Layer 6 of a small transformer language model trained on English Wikipedia (14 layers, counted from 0, width 128). Numbers have three digits each and are written without spaces.
Take only the direct path to the model's output, skipping the later layers: a vector added to the residual stream pushes a token's score in proportion to its dot product with that token's output vector.

Output vectors of the tokens that the questions are about. A number n stands for (n - 500) times 0.0018.
" actress": 539362569398547588344304597564457424625830212587359456470540588351514562639558619498344383599502450391405210702604388481581618486124468528382438355469592536545424587480674700449562544286506602572578490691598440490489321736719297383490506402327642589749632405502465644546401347679690394394476527514506609309266538489234542806364475502241312608760562605687604486575563452493486804216286
" damage": 501370466397690675508504307606465325554519311332637549446455614602467535592295515323515511526569578465464580500699552567501601529357562566434496493598426285465553535346673687570551659682568340659493577707530242422407434236508593497364556501454605670284515360867615537660439692277215609573717534546418648428325503334586453504429434451440504588657553516478734342262398522206584329516399
" fighting": 454402387556632278562354379600525414636406401360525530596386622410681494630357437569543491413377426505255446521596514518452477482235627456631629526544424595450483589389747645462397589592666526501596517701559297431447522501670558458263551446450530710558460437566607750746429416591426543499558452437743495482400525515531302676341533552421523539508480558378485369399716458172605486346482
" parents": 576464683383493551450440160549497509529607287448163542443624508546382643736636542671427473713547457433439490541498478605454647645272534372588466579322562375578321562588673579301618590572565512539536579348566359773424551690560549335325470579505424603569623335599451723733477190448501473501530658530388647439293469459541412375279456345126428570721407562812636343446397628314490670312540
" funding": 493531572400731749552624518588447378423391531507539500596357410514363603745182436650547644649504458416373584560556616633444515614355475599356388580554566311682503489343687568627537515489594589704429577613773447465204333611756307314292458468531610520307644259582393631779406597245294583466628253391596734429416539451534444593398571408319331608532546526576363363364510475421566414482366
" racing": 582215404396581418450537569545488579417454347485400487621441373445692494589464554609237348434460493347470394611539782571278580471165658528514611496440400427627364550445772715318641835449602699701609701732486474584262549491477398466293574513282742606396519502590590570533428324607863506527582453428636639257713328498348292643430620556543427641572419573620550307286492278321471601305372
"$": 529604667615419482554480550482358448384475549340416487408366431585711373547300622459446681490621496575581495684391528666615422528572681438343393611478736395480531478378629474551472463602736412513349633792680594357283650491474376186574441363585520424495341346557429480489207505469147649334734545584510719502578447612506663396538372413333583541721392534632437556409385642334662660373241
" injured": 479494393494543633402415265462482370729467523291515718504336665586673480464383546466332348508285471679350474581765322632575733463391407528594653481537343225649309669374866684576598634538577250534365614469504040622558604612880522517379626359491704786525344387734732524627504264293477447255442475251463579253274516596310652518444832491431499681474421559737567404457715276338504650270441
" districts": 711404532903891647581667334463441455356464535154472316529504531462525756806205459684381674537629474426404432513487485365428387533663368471726396513341416427378291508408695416558444401416820597609537695563705383747354497270588534349326256409508637497497606274598564781626540421434289338241537511446533481264278545589398460594398547401623409522559578581575579384434568543465561601606565
" Party": 392423477529656222694624357431556355380557532528457559381456557283270630692466471507418504477430593335723262713359473449486608565469270434356317386574759537436408553474700490380484543540680577799607345323456112569347495552627402340360628584578610603625531420379370773841535389492214463586556436476306534568446556620268576435515669452609580635824507561531356570562450636537435566535534
" °": 236290274611625570586345560411306305379534605343492733412460537424681561542420633849352515505530647524458443363670703568245536636594457536392431473397428108450442574314807607628435675563639527505598589496607446399171815550481610667424458434405519597581374389609552554537442334533445396593411747462317731608187739633515417716540730071317545866557442562467624627228310644286677433462124
" windows": 701357384602864756475541447548498522534792281200489417364390678365538793691420485436232488400443437557234606559298521454376595608366450686656432432333413263496413546271704368538558578592500512584591700573655393606432509753612606328357689469562570572357479505692650590532486590375342560341542630500723692385319457361424422626405385376361352573560320575585686332081648552181682596510612
" command": 620353519671495577525352525526482383546540457553464510576258409331391507724357437526511645455414453614429545693525684619531466292210489609500744518550352570611287503394762473411415659689600538528638406587488370520228355386661462462440611440333489702370407209715571566669398290614573434277546438473573550503425472587409573737577577450622565471637742509320451461617584450319747302438299
" defeated": 571466320577568533411620257538525390506411621390542484539397474585471513654570385447333486543334503760414228540694422806577416419396484396462431472568400592420291599192628640661336576524662469244678555546416235484297561345619536582267608441582442714625442517521641612709502509461545462469523246215534609438477559644378626604577531485522641853667490562601536313494539422509625524268382
" −": 262318354528557543721513566438350498338471349434468582346571421374645555364490735423417890498454588383487599537444579385495618570545438425535483508519417197375484491397478464571491652728602538454521631489451600233489677425649514397454209390513340651655538462402565823447458495435402505522457502431336720339551614539658635709409367533321610699519438499459753598546265411613668707412392
" accused": 284426470576514640453427404517541376665449631439404619399225526528348522692484673575400517629300524676450531710579377699598546592248468662593571476385488501486333443326745408800481612581596308536572460704653166460440455681774292389368630392388435789547476283568564582750534483474192367420491463472576509367163555711286715671356688357372516665553515567622308459413488672395580536309379
" Operation": 426542502793737418581351391455407445563362327336405477502452592433583672626231481592487552627435429591268669651559593648321505521249548724502574486339679545606310738440432728650386530545668355622637605741436362605494458375778365472444723534342495605538235283601558648569499424609395431509392404342439502412362380241495585644423625564581452492590653510337552535445475318360656253503513
" Stadium": 509405342576845461553498141362508478488576391502478491714369462368423717409531524682678608545486490457432404588580701577487614344652419547383377457491532546525301620416609558712618682539858347491440451472262379335485543405681416471287608429373582590402611599368548471562433194314641381526562547490550578521395437569474386542532483572645280760736369568593298289552653217355740624411540
" resigned": 440414452627545690322615412556499330626595710346506536640356463558316400830486402554368448691353586630418434433529754694542451426464388433466499608619533528623440457359686398730361562525494576602587351448614287438334405495775370433341514292524472752602535351651488651735533345357415578342335314272412605274539537453251572615577716443525409735735551649620444325542472517366640547276385
" Railroad": 613544523665664614569565450505497514345673356331426622356227519307456658795344486581532560595257625438542483678580604746387457542487574428533569327587719393534365535533440535400607531498604754599756639457699231521247640443628535423272584452265646515645510603608446622560397266679201342458406599295370705352480414379556287476572416465577269701685478650498621510328451366321763260286389
" villages": 647511447901674739478526312465455527474475269316404570668506658370655731711375577593407595546553489437277343511539471378406516573578384419560518453281318314386320553420787499562582540472728552651562521620695281566372448419456691463396283450502734645434676322615630764651485291352163294336546538565499448365192562422677499573342491416398435506568396557761627342437618529340448620559652
" police": 540405385736567557434305374489551460705434462459617385318345604525558455547429634541575460557697458502406435623557585443477697387379518466594556465383590505509482471476670636416666417486611724650438473592520246464269520737675253499446561434401709651483492374653609646755591381492216493490505456563567583369451536284569564506433578521218493514491294521649443393365596522269577578373309
" beach": 447338337716604660382408443487517567621645359535484455612574555342567642462613603590441506341588452433359312729545638451596488597496389361509598356529430404617424545458719561588509645424486451588644714610711488436470657475574506506315516607144780598496450398647499457685376266537501446547616398435430555279403465451549410658388403474419348646490471564520469420320594336255566700518266
" debut": 595386246585521345357429626473502310486374244521358692556511397299344611504530443595636500726406404661358364512510487738647452252188519723295470480692472576437453641446726624358291645650570431372508583433587683602787187504629569475241544660407563696369256479563511362601475511543658367493668439633490555456572588530286608600562535441257318648774433569672544500420290500526659778271484
" temple": 505357425681797877587505312451526392526699160282540434736607475482789737673577331651434501485384530559300472748618501393457515587495343450505427404303558430559513516409624315481387546302466652388697576715696237472405560448598481581452620434407575514460505407517469854713368501467317480449634537664527451509208527305388399719437516362255416491596492563661437395240648385351681596617349
" argued": 348472455771429564441733478569559333654664537377594704445340418602313463761600537502476595523371506858473499603544623701397422646461309635638410633407433644527479362301633461606552755546792408526589467832772279456261278502600427305455548318491347650514675318715502644830436630390166414525401388240586441416326485449333672528399487307330315637589433592486398526261315562429621578292420
" campus": 500366596702714844606582425490497236511567356424257528642604305588443761753353484830472439647414551520207611653535661426369418570509337251577503437294597475768512639531615461605550569491490653715369702499569360587332602601744486418443456583187595554516640424366321379629424322483423345323549579609451566520270442622253419662547637473445169559489567566585418491257586189278675669434302
" airport": 593223512727800630427391245319486577649555301432470459546480497577741722601211516613508530704436511342363420512583568335480815668466357426455445543332532358558574567438642585615466574638610394663301724578706294388330558237608232512394280496241832688398579353740586489630413293690513402383500724530541479390517461467682436708337508500488268601592632567560405541447497386209618532433263
" District": 630435622722787374650636220312514475490314343446446524439317610492465663637297628605417709445530446417368546570601522420609519286723446377585519519367710546430557434506510520583535391492560591534548411520443310605524562399520346607348357404477746524502627394449373566520558408476298388478462523547281459342434455506464482519449534441645436566620569595631336615588463566673760492581340
" charts": 356407459591590356483354576595409386256614270334495565558415653291433681771593568599381499411411518391582196298503573480499453458388434523366507454613524196422561580341967604554301675662831565694526825453698487521585543307682373176464345543495686818609239513368274687747524486633366285462750532508637753425445609673310292749545362541461343746696430604724485437259438702509284539063357

Output weights of attention head 1. The head adds the sum of these rows, row i times number i of z. A number n stands for (n - 500) times 0.00072.
o0: 598316404455357442455502493641461553302652322441390484565621392459584393505628514323522748417401469488655414444603564454490576530438683641646354491479502185525425532445547532550555499627395499445422524307491332320516553401432727458476480524553483391494528744640781562523559642535565502557226718518536498439489452744602469521504369359467754543541467486119703492400330590371648261658500
o1: 619332503636459502273447905580421611365389701514504587404291538398492530492277439546798544701359420518673345527488576501558489757410280605497583452447463349479493587395534634430471344618596527595360533631582567538450337421377508615211656499474517407378666711561558379254660512538568606489435315321660482293812402567673702451537615638742209534474454533159257702410658504577544300491611
o2: 293776409563467407546494536605522465345632281461627725679497327424795442453495383529643530364509564553461583496435575754419219460408667341418403483272579381604570562714337531613387469733249380473446745604439740370504471449371463344687566633487670333450245689414434456232358407590408475526686592640430318517616559578597308524522550553690433568390513405392619653261559598534555419642396
o3: 191597656463371365469410502415467513624316654595620476401438317547457438435368686632666431464666368621423363429512568638554594562256424568449622530448553711605502540688684637480333650568744484615622595593407304472426493396635383403495513527381360608434644327579440536471628479565594640546404255355537294580416518581304588498667763517340526480653650519371427442572266672587297458206343
o4: 661384339638602560338333303608588526482410464356599419623269699367640471504323393374671420430489274575415527509309450478661529387482463473449498356565420385464473730462598536465439492639460399471840611536621309256563647420576635662396522535447702520366342521789762414380513454532613515363525463607443599390685279461618522684572455597607546522487546559541436567362553344467602390674525
o5: 384597439397728471438436521674357384673462806418660413417353401687494464352404493509890321445469559513599642544480471641410311409327408715328413528580597480548691588500228449486655518472552413533380457750614778316488525427526604615653644527578517606356421394582453291567442532478363630630581472442607336642676293217589567681573683659543375561349423369544368625133586483390694132354461
o6: 594727403372347335353622774692468375329705607340687494652447532289803553327524348570562419422368569828583350488567461765333382373314545719376437437618548351509520470500471568449441441554569544392646714557730738522598612297259571327271579730501620469282425795423431339468553520610299489652529697601706342524552351514540487539596405672631458421428332433370288642219609597317652240522548
o7: 567304531473467487466424800549688689564663283624462537454663532518480477524693496513532343623446597533581334568543356331446561540458458394543494380293444571551461541491404541483542678503432511529402303247728510622633472650354466456640472330516455261872537610420393523640409291368497566439442518520530576443490546346595572414401472415410410214313289523674728587607504622621467719444778
o8: 443568675582342485495624775458466522507638333712364576647570409378511472800560459384210413660417461569495379594541392601440516493491482496534573410347587594508363519607305379484217375324473584517649476555469614761519277373454395316558387454574300502706288665261464667321602592515321515546309527611525421536461669506319394427507514506642426414357744478757470603578394697690449565522545
o9: 615444580477652617529548292424644558451407350374735463605535410546585400608357470507516435430446470617315615584635542541651448434702397538386367556569476507513395570506423501429613299539602378571595399388578363364456502585613390407495562508506445530428444507394542560612489524321508442320599462613460393437580507517310635565421428571651458602485506386616197465449672547636717606453528
o10: 506497444479554376366484686644515507453428493438549446462464279506687342457711546365452618505643523628546470406328426742520594466355695766365387269442519380504563724372238393479507482424699424392317590561278623769664458642392471553583616533429565510325586696491556443424663430258648676553508496512735641620546564478349481499585390507420554272444335411491406611535678480483551503353585
o11: 346599636368499400434567622498340544369399561536353631454522448422328375399626551579509553678589424353600423279538602696468421265450615517409416439601499526314500602609516506371431264537503474570500589408363751516492403610658545548381411544467526691520527589165376512257560475416544637564373499398587650567583580628412529599588679521489374578507462513552462493646466482638555627420483
o12: 305487691437247726631656584427515586521321432688297431536463142417487392423555557767631441731354635524455627478517638551365365367541420767492451609409486720721593562520601539425520578397478497630275603464669203484352526765698357475457603526393633336360719532588360421647507486497433525580368566591536468570327582507443569387319509470563252398584618391471517416277468545360535370431591
o13: 564473456847727344518564643563597476447662427616586569651469499404606810451452444319586412426593357471296514680529477568404370665629413566436549405452515305529553527465121429578324625513402387287629520751482659513563459206443492503697557442668550500340246412734379526363407563564248473479522479348509432521549415345526308615587499733625384374274567351803544701250497561680489441565479
o14: 595460635484393718587480562680394416474898154761447580561257411471537427588659578495582557742465344439437675579520515476445625459513599514419385501449592187636609700624339305437694519665226501347427587493616648730428325792512400329762541490556416167663526442496376719415589390410343556389368847510590469370459575605348339357446403265417176440457334556756599517303303841516637647343266
o15: 416467410416535445422400459460528600699522112523549408566485343421569508326684733532498294243363438685326378498705442515663509500192720600516519398511515646492398489575626422367582779379526388649579523448313566456635637636507484599573568542325520659514268725530597518616466498725856468541621692575381395450277471600495485633484396468276581574476542438613677349464516283184396523472335
o16: 591566451551527632577623526526380579254539614562604445408502440413593528728295297524407520518625692610412415591458624392481538347520344522413516377376506619575432544361550612496516513546607624573324280634457429592362490411470468491308385408466441392491742248467367574575534319727624646367446199367421596316576565643435645502623565631631692398672396447311513473802543406493580488521648
o17: 313568610529424302746801743527570491140353440414778407426575436450685524618459289560407511302624528623700323541442589725490407437638635526300257372463385331493473644567597534645316582473720456518495844570474525359593834252307473224643249570556658451354696496475363417619505568435429240448513260541565321507541528653230324415570475591575442597523521307470521579381414755649311707549558
o18: 664485524541706339631461560400346468209324522569599539424475556464570771487441403741466567547582441328507213533384640604575422428584534421414456357510431536416309688401677624506572449481648475422339562514454730258523604326414411608318335497578713534631538529287585405441471395518654616458536379249622565418628497609471389647503570499847339640512362520209455504595594412580482615609478
o19: 374569429550575657545589661535647328571505462493427583444535221510682586415556324590586618449552783418448677575467453410376157576474547406705469480154435496654802413352373325479564560427451557469153714682587637386417563632324386645825459561497393469677375428594368440248377726662399704624654557741554351537519542474680633414407334293509342541532519502324507529182624384468573385549313
o20: 575594624612298537537392682584514507514468495416481530477487528571535356520301449830626525678371648519506468529469437500458486526647279417428501673271355521379525424575642536574517451526498607532499560455736630465472603483558653258504323358488482217625559368451131526451448464552143361502516472668473489551643464426783679408431539302325187638652574626680341594400287818553575587611484
o21: 554526311506502341538573470397360389307502518306631714424488552378648512409571411430285700254599481500487395539499467502483547261558549505499331460546524266319564536632617427499396554603554477540570667475157505659526700291504469462594373583541721647298281537513578460477430585436412413351521526506587718502670626665351532483594301482576780488624375470507390559672576540630425519618549
o22: 613568754546715561503656335359563563501576595523313479735396541540418783589254392676338367478473406561175641553344657651547411331879285355588709430489555666461453543409301601485487425452380618346539626347578471567506429529507589352322502528698398396497423531379630530405512273428446518348365437536540602436354395435435352451544527638745401442481588496592382561613413252671638568517457
o23: 501468564415387291463520508607359504371581242542551619589490609393591583326601563607623475375511313465419374433540695676343425271515736385281313413643506188414471645588605615546471788575453351442557760453558768329656673500460504398476506590425752498407517677375450440379495448597542392582527615493496564508555508542599282645524584501524237609431384508726601510357466642474347555574417
o24: 671588517529431724398533737458676807427625430579153497606558351273572704438592470683541353596560521436415509476537508433442470522386631215769720465377442474763459495346432623231365578432294597425635779392594379657509573598449593489305514616396786287514418782397430421207280234803841380332552445760382457473476403368588108346494487521567355349543675496672708395402787026370662491657648
o25: 736481424501638708403326685561575733495692374430330344403481771410372429584480518527690407609610487363606514383612464435435730536377428462400567340491588235429618671451311461481478473394331676506447317422527671658652501603567745622516552445558540281407428549546537366382518346651507267482424615571309526454770349371771540622565569517181297531455382516892412602370597367438737418558561
o26: 682261585425560401521356449627547646446548461471503515656567676589636535367592517436514355471550340740306569496567440567517414589716630371379431651516412420557417499373456579567612397341624423245485710492582607448431716471442574376534401471526615466380537542311420395590496303518547438638657578491700570584430357289553506642535407566404634353451302407723469408396569343445529731410556
o27: 236650535392420372387638645471762460461459441488623451411546287392500513643662439489372375356499595757442401335601443709584425562217559826216575402559377748455464512391614467552382469379842502407542418657431478477665436691475366478615666465472158562437596631254288612730717831394482706598618479595685276596348695601185570492558523604300451296413550469454532473582476547567367678196517
o28: 689354480277554398540804623409553530262570414389537472616612447525593652382579292784284444470585754619432457443543608764307405453587330476465525620447408507291692391467650581495289704420477621426331756681524739736470482473407637429336589460557282443288519509256378296530602471520639557582544527502399524533412443593376315476629406589329425539659338492454465510495566493492466673484404
o29: 405591725403361788586524321380532503566215677595353663494361176545351770705387737695862568552522368457182755500445810433512575365516539301374444536570689491751509586423605599534713577568374456462331747392614217299301549742761229354530701710335591398414629339563504357493433497292675469417532588389463528520373482504321185263355797393531432392592593637433532385444527503598587390477515
o30: 465514414535532585738337395584531455378762473526441403572491643633524639316502526380525528400458549452485610537509462261521616475662447515674559641394352461577413510605289474402819598696331374509445444450403409429462795472392779383525462615562616443497544502848603657526420417578421432378414577433345467444334311541762509401511412385520767651525447407285745369312413478233659225497648
o31: 581495608447330476553470376502525382374462375530427455652412624634397488421588634593374481643613577490701301422620595602529495456779478309404341545386428391493465448390579418747617612501620429443392454543500341573466765319402522369653482423512521445486649358512423490710447296454465306671460580597309664594275547658537351586470435357378640603441369482551554526567282719628464659691360

Each question shows a token from some text and the vector z that the head gathered there. A number n stands for (n - 500) times 0.0021.

"grad": 452465565460562544491464411567379421562489558536539451514553564444580478532469518460449564596465
Pushed up most: " campus"

"Population": 531274620356551322478379307843236440525373624540345530535489611531566690283248572481552653626620
Pushed up most: " °"

" census": 620440498525583398519377323534336388541431466481482662498417586517523532331445490510506536563689
Pushed up most: " °"

"46": 562591444530658486437609490471465513363483494564433550717467484521565597445508555606414484455411
Which of these tokens does it push down most? " campus"

" the": 318608396744495478495463481687614540446434377588956317329233286509549273618623556610346556449258
Which of these tokens does it push down most? " °"

":": 496547540449581542491591448557541476419499581523512476597485489528585531469592568525464513542467
Which two tokens does it push up most, strongest first? " windows", " Stadium"

" was": 500606493561646482431621536531479475485448583560457475638468565492565514482493538595458492443422
Which three tokens does it push up most, strongest first? " actress", " debut", " injured"

" form": 460551417419642426501494383502451382467533521483571471451471584491622464606573565440453476597550
Pushed up most: " villages"

"\n\n": 447553558520545440506554458542557536406442466542528617536457514575513492536559465608576474414555
Which two tokens does it push up most, strongest first? " charts", " debut"

" observ": 446455584503641453500420370501318315481523495589462452420522695476501457559542540481433470617557
Which of these tokens does it push down most? " debut"

"imate": 538311689466406405533370303693202520469376597457434622637506696568467727204361548415613527597676
Pushed up most: " °"

" towns": 457549384351594391512520352495451365522543507454614497509445558493663538612511658383433483654603
Pushed up most: " villages"

"=": 493626475601581435446460576417497581488499535590562488652501515506598521533581470575518385451406
Which of these tokens does it push down most? " damage"

".": 529570498500692455476519340469566449354455544609399496684539488517514643519541617449466520535543
Pushed up most: " beach"

"hip": 456545376338615382501533358503444357506552523442622498512451562484681546618520683380435485658605
Pushed up most: " villages"

" Time": 404311465460492479463459282495464527468492499545626554612442419615473640408446626489584483550578
Which two tokens does it push up most, strongest first? " Stadium", " charts"

" taken": 447538351368645383515519344506422330474539505463600484487440579487666522617540655395438505640585
Which of these tokens does it push down most? " debut"

"38": 420576673483392596505533349524540566464497654351538505605707686635373627403494542416488622602473
Pushed up most: "$"

" is": 482571435232822455530531211534455301438577589582423428553591521428618583683636792420486516642562
Which of these tokens does it push down most? " Party"

"n": 513514514567676536517425421528475482550408501636514460557502558472580488521502495561461524518418
Which of these tokens does it push down most? " −"

" act": 488621590480555429544522465656414435430465566506551516483482656478604437575647482530510508489455
Pushed up most: " Railroad"

" of": 447677399596670572533457330577531407519451484418618304371460547377583365441511480566374647511361
Which of these tokens does it push down most? " charts"

" to": 425424625532634438489381339500243301478513501575432462419530743465493467580524534475431548647572
Which of these tokens does it push down most? " debut"

" General": 314621364587430538551567501799394469591409510463879323424302373500619275470541423495322704460295
Pushed up most: " resigned"

"When": 447457551440621492492484416542380377558502545562492436408534610422560462537496521484438484602504
Pushed up most: " temple"

" 2000": 617481573520527584579335236434448381512448396449474668485536485493406418454548465596582643596649
Which two tokens does it push up most, strongest first? " damage", " °"

"ko": 455487568497614451480450390512361375505498499574496449444528633460514442555535513495427465597531
Pushed up most: " airport"

" 2nd": 355607368502549336442512420562369462496444469464762535573468488556571490580406541428475527418515
Pushed up most: " districts"

" were": 465552336332621352526554336499445311497555512432633500511451567486684553622487735363438487677624
Which of these tokens does it push down most? " debut"

"East": 496523583410445393484477403357485560345517533420579503736595487666482644405468542353627474570666
Which of these tokens does it push down most? " accused"

"+": 496630701434392471487592487394567602275619759509447644836628449704343798396542504493644563465575
Pushed up most: " charts"

" (": 525287676432456343516330302810169513504335599449421616637492700557535749175266559444595590590667
Pushed up most: " °"

"As": 566530459565594487430551543486521550513444510587542475610507506494586476441558456524451472497392
Which of these tokens does it push down most? "$"

"\n": 509613464573578430426513579396511561499507544578526476629495503479581496544601464562504390456418
Which of these tokens does it push down most? " damage"

" peace": 413499363567680498431414338536322385622439456598590422591574636517461444371406564628398461546353
Pushed up most: " accused"

" mountain": 456670507635682406493375501528488483471574437499704360432398335499613331657483424565323552569396
Which two tokens does it push up most, strongest first? " command", " Operation"

"-": 429594393419566298431575410553368475424453456486679528596448474545564479602454599423530498458513
Pushed up most: " districts"

" state": 406611398515574395435585424552373427487452490487680536619489539534579514527430574472478540432483
Pushed up most: " districts"

" re": 541550539559688557556441466569464566497396478627543487564424526489639537486492470575493481499381
Which of these tokens does it push down most? " parents"

" Elevation": 583339598340559417479540224589383326445525609626387531480484494573438626522509618417606609758689
Which of these tokens does it push down most? " resigned"